Layer 4 of a small transformer language model trained on English Wikipedia (8 layers, counted from 0, width 96). Numbers have three digits each and are written without spaces.
A neuron's activation on a vector x is GELU(weights . x), where the dot is the dot product.
The model reads these tokens: " 7" ".68" " |" "\n" "\n" "Year" ":" " Competition" ";" " Venue" ";" " Position" ";" " Event" ";" " Notes" "\n" "Representing" " Trinidad" " and" " Tobago" "\n" "2011" ":" " C" "AR" "IF" "TA" " Games" " (" "U" "17)"

The vector x that enters this layer's MLP at each token. A number n stands for (n - 500) times 0.011.
0 " 7": 522586520492514544411580489419525512504624543417556481516409582506515518541513468462476594560501377600438427377447484487555389413535501648606531498390495491416423501425513527454417568490516592502528379621472473749475509603514098385605559450466527474366469563474536468533477443393408559836
1 ".68": 497511477594540412458507520390351366497643447443550525504428472486495438464482575576495597417544505465485488382381416563397488436529487627642510462331400480428593517587319534503484523538602650383626463594529509747563555488404188348492435644453387602534469636453443477492652524514497533783
2 " |": 545410477484463385555518515524500513549703482529504335493396429475489493453559525562521590489578532457513522421439452493514347455505443636546855560353429469468468484423431511514507514557525582446509427564506540497585564531353207375530417611454429478588413516556485531430481495568534519801
3 "\n": 493512449468463448456520584496491506620709463514614464510396532468499496467472535570531714534574544498543551317456522467561446542545457624558480555386157488512332471532440488592617502546386577391460431563530494514569545548466137352453491537501409519673472594561476522601521486491514515653
4 "\n": 523529425539470506505488546505450518596641394479600497519417528406435516495495562573473654452563567524643512264512558409559419516492493654580451459499208599522363454559464508512620544462421541416483496563552505428541660574452122245548509576497423519664480535556515460587588477486483505624
5 "Year": 543559507493401427549474465531538444471657467524565351564406547589513443533466589484428621447465424591495360504514632506446411397487449687569364437516400553406574535615646448447665486568389688413641513491498533584614484573448071395588478501545393596409476475490383639601612412466498566526
6 ":": 575337542536466542431539533427455406570631437409606478551459543523640531424597552495452459517451423529579564500544561445537344447556498600535543615454396503348559421558634353441610488444377685521642513602491602295471600376453186408417399637592471460415387372661424607619603445482379585721
7 " Competition": 508445498533553364505327639551486424502678426455625371550423581489673432456432591521509591496532504461578492508509480521427465439465393705469439614472424490412623517535680513471411529489433593488500475467467491697506555530540047329488541505541469538397332551484476636585551486477514569609
8 ";": 560410553597484529447468621422540458506580424387550488558406415495666560530541545564491465420396469336580550528421478465478429430536478648532616580450390545432544420529609469429649486468329580555681491521482586438582624531453116420348398643545497518445352313599498652575574407538499531708
9 " Venue": 472483468510496389534429736545531423457672407507675443436387471526564502519416503515447614384480540418445541518502475563410462503456479626505381689494391494443644533505647466500426673498399649501489448538513493649580515512513070348426543555481470498413356495498519673660659452452491544599
10 ";": 548402583618447482467421650460559399470577433372582485515400374473620556529495504534437482457380499299506567500417455457457421428517492638547648570466360546456544468579544495395635572481339555572650489560521529454524662503503127419385429627571533521487434343571522685627519373559562490709
11 " Position": 529458480458495423509512713568438470472698451510634518545496477493709506433471604499386611483396484401487539528433591468463499514461358611556411725595367435476644569506527469437501594453400513461358484489460460690505590612496085365517521563658361507476329470481430629601581444434482519588
12 ";": 577470579611490543469460662509532413506622379393531491564436382415714546488486551519456459449340481320543579502465462525491429459538412608542622579455378493415528433594493507494591510528328540542649474544553573420557607530465108449400408636541529507452392339627525704622424366560486507685
13 " Event": 450505443533570379480437647631441476447668444490666472522358455509638490377366548569430605442461458391612539527530429509492481493448364582571384641518362526380668513507600478440392611560452559420458418476585559701482572557510075412556436512605438518439433511450486651622617510511455584597
14 ";": 570450582618463499451441650471501419518577409410527476554429359501731517553449525537501464442359470322549575513480469501451452422500485593552651606455395481495536448587562477448585465501326610495638432501552617432530578549424100464392398660516533537480411345559529702603485385578529510709
15 " Notes": 558441483581494304455417667608479549474660444507624507541430469577803561467413558569489665511387522409531589490532452513375507380476450547547411690599363409402527453542588453495421586576439658416481472496530527611457528488518064370536473538551360493406403511525480519655486445580455619527
16 "\n": 583501507555472465469499672515445574536671456427691486478466505475582473443506523533534621417481543498529548374563469571515537527551550574525433608517147442494383475570493483484618547553350639448473473503564523456470556522430086423440457562538439478607381509500488591682533479494499509564
17 "Representing": 419396567563513456496393564497471421498583501535740464555430531530464518413381503409421645431473435487543394420496442490421506518432539615538557572400522554646598565476501505491610535589488743430559485502519495351524593386499028373504573554495597546518446341426500541662705442472418556598
18 " Trinidad": 485511528477475453512407518537564484460564485625594534509345500455549388485364453514427674580586549448553520577471467464292328517504570546592506556451506555564540394442533482429506584627476709504563380421646390579456582383475065322410386588519600560525497300412479621716631553528559533551
19 " and": 527624557427449576461380501338507497438504509552551458628277411465728380595392540584418595571436472353542575571540577459453503632514454559596606629474542560574480540608492445368563544455426706496527341444559512474509533490467108400403450652562626404705422386386548552616588420338484504500
20 " Tobago": 567520420527531467469405494468456381560551492555619513529297427535480346529397497527456531495621545463533544486537525558319389666450561548584481631464431486494538410424465554508475523537516646470553396431566438677442594303524050360504449583497548521503484406383523548762683575513552585639
21 "\n": 551540443590484495495430549412473535626605503494700503532412437505515476503468470527508652428554519511509502373542511528470496616466550566516468597491133492527429445517509517398616506520375609463540436482513460510587505452478089417491497581516476511694438473480525474722625471492615507578
22 "2011": 512435449583474270508314442470544396531590562489630436577294504573477486567439453569470577401599486611509457537483506524462455567484517613437408464469370497480606517571502618523574568438453600531573466479572530620468630452415083385529466644517558578552446407431485519631680419421418570721
23 ":": 481310498496485442438477495410489345517582504512686471531410435545491429386507476500511552521566443617528560471467523508561320455474459521507669626375372452507613573501561426457599573506423661498553483558592487370498547398580125386391538580573565471577406493511533460649627471554424484805
24 " C": 403397403479446509488467499455475517521605479650663476503433491479886446394448516547460732446529447453551447535494501426579415431499453593534479667375319547483470561532570452396540552577462642497432455575722416704427603473555104445409491486604533533593437426410498454560601470476526454580
25 "AR": 530503418604487501567504499422444341618518405582628480592484492512626268408537544588396459389483517381502517486562477485418392505511544601534465719399376472489554502526588482514562520546366602502569577488623385773531461501516063387466513631539487532600432440377546514572609520537403439625
26 "IF": 623485413510564474531428461417487330555512493650654439526391432466622313405529545493513499411684443332508527531484449433371434513458556590545497675476375536446591506540580419533421561593424626536466496433571442824583550475565105397538544578561445498640312566450497520553635520424465480615
27 "TA": 578457449607539469522394580514542296668548517601612418530460444515591353407394505681465443426627484353525447552502328498377394552413493609492506622514446458430578505567542443451419549521375626484424468458585398755596581433619108417568457564552389576679405572492434464542626556574478465638
28 " Games": 541446428504565438527359661464531492459584458500599436562324414520618505461395570579568454416531422366576581599535476540521452543321397603498479683502390558429556567450594459422407444449436562526389459450597452685589586477606077435518466496572466515490355524457540575654560508559520508727
29 " (": 591442516491463515517460558495598583430545447526606533497396409550653452502533495506509455438529506472508536563493452599586605536421404537554471594483326567499455562481585504356469594571174485446525483550596391504472528480558110461536421472538455520625398497464500548661543506437454416790
30 "U": 528417488488373472522377457354463405483522500619616577593475493642586343592591601429399465452580506474584454522609389528468418460458523610482492718399318445351478584492457494507394602492383480543504510495592471763483665591543100443551593550575466532574402471606505578549598471441482400629
31 "17)": 694352472494519375414340682428552465616565522589610525427321320557579443501566442463498470420594553445594527618570374615437394523451562560588553574429422426437539528462438535498435487488502539480463501457570375786544549402574144360518501521503503528536465524474475470672593438441401461733

Each question shows the input weights of one neuron of the MLP. A number n stands for (n - 500) times 0.0014.

n42: 472500502261475424431619392614470600277463389443348697687591516442502510475510568342302632559337518651473402552497585619491516634544648372438340566439754382595492486312520447552531681476523583667547567580412641378461646739656630302570313615606335337476378502416500414509515482532458346638
It fires most on token 11 " Position"

n7: 747597586522615563522446401450426503628342502329388512369485429560386507649487438524357420374540423491352579485505646615625487690345632746485499459540498514301525464414644374515412386384454494600483427503545364522464454423667636726592307394527626439486559516480500488533564582579486337548
It fires most on token 28 " Games"

n186: 460433473494377442475370681547651465697496514404423507588516598571445630471445517425245527492512466535568418672536526547505560545335570625423467513481468583621674601381628446604349554392453510514672528355379504477203423729518551358687590429558526417454505535418497466595475411554638299553
On which token does it fire most, and how strongly? 7 " Competition", at about 2

n214: 427566610496612465490591325420579394511473514612502586610656667338477338451715472504483422651493605543599366542347512301684490607547430606498552261501475524663495525457348562588371593515514379591630546475493434381548533537399473333568494275367565515398686467456542650438450396642594568492
Its two highest activations, in order, are on tokens 0 " 7", 4 "\n"

n31: 559500581607483393425455381414472486543340536463443580550741552642349467649501584400463422468438474527712428616463418309480491632616663489440514470397471565628600507455618635443576642380634607448768338377473450442317302457549567294596569459538676543338506388302520436496517500633632497440
Its two highest activations, in order, are on tokens 17 "Representing", 18 " Trinidad"

n177: 471606765723264635426657720305552569529299713281433313461562574514370605458578351375529558452321521619288494520480605513797618524347487510586442561547472542481450281486526362433568470632567531612506360555458460380668553496477449620653493492506463459454399490402705365524241481471657292345
Its two highest activations, in order, are on tokens 0 " 7", 21 "\n"

n164: 523479521368450503544458411457564639523448631436612551494432588598527548351658421374584428426460593449585467478416591582538448593633450569451528306574282551559445519600695371476583305669460348509678572552469677611310366489448536510365483542587670574325560568436690274292574314562508659268
It fires most on token 5 "Year"

n271: 558414610573241586397541389595502473413306489449496542608492376673386419674605495326472351430477647644491492586583371483591548405609616730551317502509447379346499535377547504476340654403441517442430520607520525593445377452644634627803478468444383447500545420513549468430491457476489504465
It fires most on token 30 "U"

n303: 500540566496455454427440479437399429559437433590378434427526536516499522462397398455517390534659391495376531496397435581510483602446624683479553415642478545491534542468646437644342329541487361499444466528590446633515275540479586580585477602474509578489573422353452421397496585634555605498
Its two highest activations, in order, are on tokens 27 "TA", 26 "IF"

n188: 386490521637477488384583552478324458564440556515532398415479500602536503371558568535285381474480378518339412531524381431512562512460550561572611585495468354413495575395621455734415404403457497708534445529536448496551504373600570530571525489498447621388405449447411515393397562621591367560
It fires most on token 27 "TA"

n63: 464492458469528507587513517614541525447525489367405422506642593427461461672424257344207557461478518573554478545476600553526569573452344477558515534326542385580535403452457536582491301504562470668355511581490608333317630764595602364649478535532500422593533452630476582503549527547540481568
Its two highest activations, in order, are on tokens 2 " |", 4 "\n"

n268: 596616504522572740490470664444676591621506526422452349381524373586410534720521405567487520427602425568485562430382446382638626574533630586552462649488435317537404503623572581380314289548371584628567372470465408281600418580468513629497417561518480438418412558497676486536407590621709575460
On which token does it fire most, and how strongly? 21 "\n", at about 2.1

n2: 475535473394393518558555693480531560456508654457431447624693561381340539555603527552316490634326718390593344638516433259504716438485472532593347483527535460306560563566440457544285506472514570789576447591419511457560453741546536496743467274773486534388403677556510582443335231544601211530
It fires most on token 11 " Position"

n54: 598551530478621516384642461482653435360477535471509475678558347644416766598414349445482544530573367435481358653406285360677601564567712510608579410666629440559456510391401578432402512475482414630618589508380435409457472392576496566430396512435538469418529333587431452483473330510704418472
It fires most on token 10 ";"

n270: 522747364459358477586528645534561407567498479618562567528575440566338484442530424590525364404574497532467432531490512433448625499468649661468351415518517298438454516504448514815316539447571631490490470539430606455640323495484574624485440515392511367480486602400545569407559389538475438505
It fires most on token 9 " Venue"

n279: 434568610476492423420557483565378543460570455400499635726725584522485473456498395340442722486498600453584291366412552491552544426206698529486363295433497532566486695301695656832559432565414607488493493667339614461517473726434649456473520483412660483445447603499363335429581498453366407493
Its two highest activations, in order, are on tokens 17 "Representing", 0 " 7"

n219: 547651442476618509326585541512549750529402589341372680537599575389457607535783612472329434583503432613443422590599532701509708337509441483594402316507445539349470580601381441531426473688466307442530545618449676489439523503383457585416325450571505406333406481513463536356417531603585572533
It fires most on token 0 " 7"

n183: 342442520658474584642575461579591468367502658477396523668776676242409521440508450526551424313546494540607402416570510555576510479302477596422302546464557421688564430291550359360574702538395642694679529702362652359464530605591531424664452404547571437531623438476306502424487535744500420482
It fires most on token 17 "Representing"

n79: 450552469579656453562389362321619607568274409280451522618403409330250730614604510467454524507475392811484638489465632547842591488375516464510483252582490329658569500422492543335543825575525460573470483687474597303444641679574620452583524601599522491526505203453386495407442515344523498378
It fires most on token 4 "\n"

n293: 431672508361663658512344537358474490481453677648478611638562382613534613557464430354363345633427397616277610507342437242525688667548619503709560469490587498638360386488702557419428440540461446663348325450519338264652386340598554555607415559527686277491560461486648495431273504572545396428
On which token does it fire most, and how strongly? 19 " and", at about 1.9

n244: 479296585591374547464553370372388469369303455603474392643580529652375365651598368493495581584453612638605463546530377583493485467412439665484393548469575396588577585194730644438519591417381672558541473651420768480642570469618656532433522368473580480460468440441295441495327493666496292598
It fires most on token 23 ":"

n25: 474531519541541403466431454404421411614467530680453495364547558565382551489668469561536445551495521462483510580460484607401485604583616537593569615413514413423538553558469393630365354526569391562479517424406483479381395395558519571442533592433596452354382489391573533460516487607574513558
On which token does it fire most, and how strongly? 31 "17)", at about 1.1

n360: 532254358359589626475584619496459563545519661509257309577734521321536460580614458495500440563569545473452602361534406510529573525529453579581417440375414442487460464521386740582554614606623512604613647547420481437550455499474531519415379461561491569377324587478532658267197657632477465621
Its three highest activations, in order, are on tokens 2 " |", 12 ";", 1 ".68"

n225: 374437856438474387500646295440595538543324497164432400716637423480220384432562454456594484513381705610447366575590386463476591531527537579479521340679566516590450280464557587461524490593590596542740476354517454445503484824397533540342559486452353645287579401642457404548603499620649501467
It fires most on token 5 "Year"

n206: 507505492701449471388360691395649305399450623479456494427655754536589504591482506540372329666578635670365402654486666253712661480267389485547384526410583573289562585636467510573463531494390483740581539617407691343499541367686560392674476397708525368503367488444587608267395441419560401512
On which token does it fire most, and how strongly? 6 ":", at about 1

n168: 327404609447363540517505448457640539554526440484491609630754527514298545633593482471564447424346414741552520461623623497540533497597480646402302472476492425587433452449411458503415709550649482670558659456614614443489605528482493374442576390423515469347677472436392588534590287443502456474
Its two highest activations, in order, are on tokens 5 "Year", 30 "U"

n200: 445384420379488502649392566564439501391536361326489415528621622459333431394448435194384603518236609388330472665379501607488580484499645488598491461625547604649513592539515491658485676597518453592469664670126593393574281549478597612387736598577465440413479490354463616520402370500487497550
On which token does it fire most, and how strongly? 9 " Venue", at about 0.68

n307: 372400464561545491421442448407514475518445438594440487589632627493500387540466454542453349530418604535474518640511708599418544503397505612621364494480483594629553484393353454357473324419581523504432426469467539557690289737519492451470525306445572565455511506568657280462604546612460577464
It fires most on token 25 "AR"

n256: 426566432534371561489440330395516482570536518668615551540589596401471390684536478581449395578437549603478614596450678399530538437553459524565441519645430539396543622400469626385371524370621527499524351396515510513524392344635524421526601380511465546411637467358490419421677550463409637394
On which token does it fire most, and how strongly? 20 " Tobago", at about 0.92

n337: 520456506649367408432520512414524542468486434582450610509532670390462497457740558200379439558343690582351596664418623598419547593727663591639461555483384571406681515438569463397372584501414377437460573617388461397417440401561521552344500479449647595337646528407663524475498514439565609474
On which token does it fire most, and how strongly? 6 ":", at about 0.67

n152: 459570522684604469309602588328591579531534665466560457484504495674471619430419489399471591530596363771403552441488428440484885571504519456557379527507406531506412434466474480428561515529596566505604490512445624296497356477548510602452471548452593466419381595650621472517465280465852583457
It fires most on token 21 "\n"

n131: 599659619598384397474502619359518428457674424593476422495488475644453630420347431438490391477469348503528662438424470480484550502360612381499462547468646364508563393426572474564388410527536709450385455569462434451804558471681583534558509590479516438516562572508465455453492630483504475421
It fires most on token 27 "TA"

n102: 441378644414376508514633518398433544578447430275409427552622590706426495448431515378503412395186617532526610411617516606477508502478476378642544532648539607437441455538431397527484348479755414470620556478327509511596479659537469424525797407634499570333524600478643623479476342598510417500
It fires most on token 0 " 7"

n365: 450307490446500584554569450509507527443553676552395502379528397584639507384414494480440532385412408640459442476408567557618576271358356584449593490501488504434492349298496447522386501512430485573593589633474616398387553468672537485596550314648443587571672614425536411442439524566649434544
Its three highest activations, in order, are on tokens 24 " C", 29 " (", 23 ":"

n247: 366540537648434453498388586275357508632464557459436480535424644769478562569534453429495466415542518628548451488499473663559483563492495637497494496332419451617651528505507587675499526548702533416593640537338483382386548647478570462368468530431584652452546457158538264402500428562732495562
Its two highest activations, in order, are on tokens 1 ".68", 22 "2011"

n98: 546402420325572448470588292372339475556534569442453510422511390525528551488442334557435394535549409413483478502343365396460496663600506505537437500501520402643486397551580690611575446567568430533545474415445662658550309504543596598452520530753351387470455512404516406414538704605578547458
It fires most on token 26 "IF"

n178: 617652609462623504442628522355363456633388549404550536435554288635241527545457310487359581359581448562292720568372461418626496435460568489544632512401489442725501593482698588476443477355524488574746394557437639334511462425690574521525499427466603395370632360536379317498374445481583504564
Its two highest activations, in order, are on tokens 23 ":", 0 " 7"

n328: 390353418607438389593561513470602800727470602628512461579540408509525582461610355568583409496511557393481454432609458448486501495445542539563534479529369483402406496502533593633427470576531587399401367559384492491545435653550577607489524650557454596420569635509510510330524593593578512424
It fires most on token 2 " |"

n209: 594171486653585591454644468466574640417448627341512512410786750416340601796695510545352242465598638584669306453479708463761341331799667614453605393574501656366372514563582545572588439453489404722713585484204550324469503400500630656478361567463528354361448231600541565246419352426670593506
On which token does it fire most, and how strongly? 6 ":", at about 3.2

n266: 464569566433776563314440644541478495702412658339495605431523423527324555665523585522520552514597447776374312362352472287750651699568602559494504454554307402454325521718505415532501566530473442535564430555381372352553415295424630755337373457423500568415405698544642526433377589625659460514
It fires most on token 3 "\n"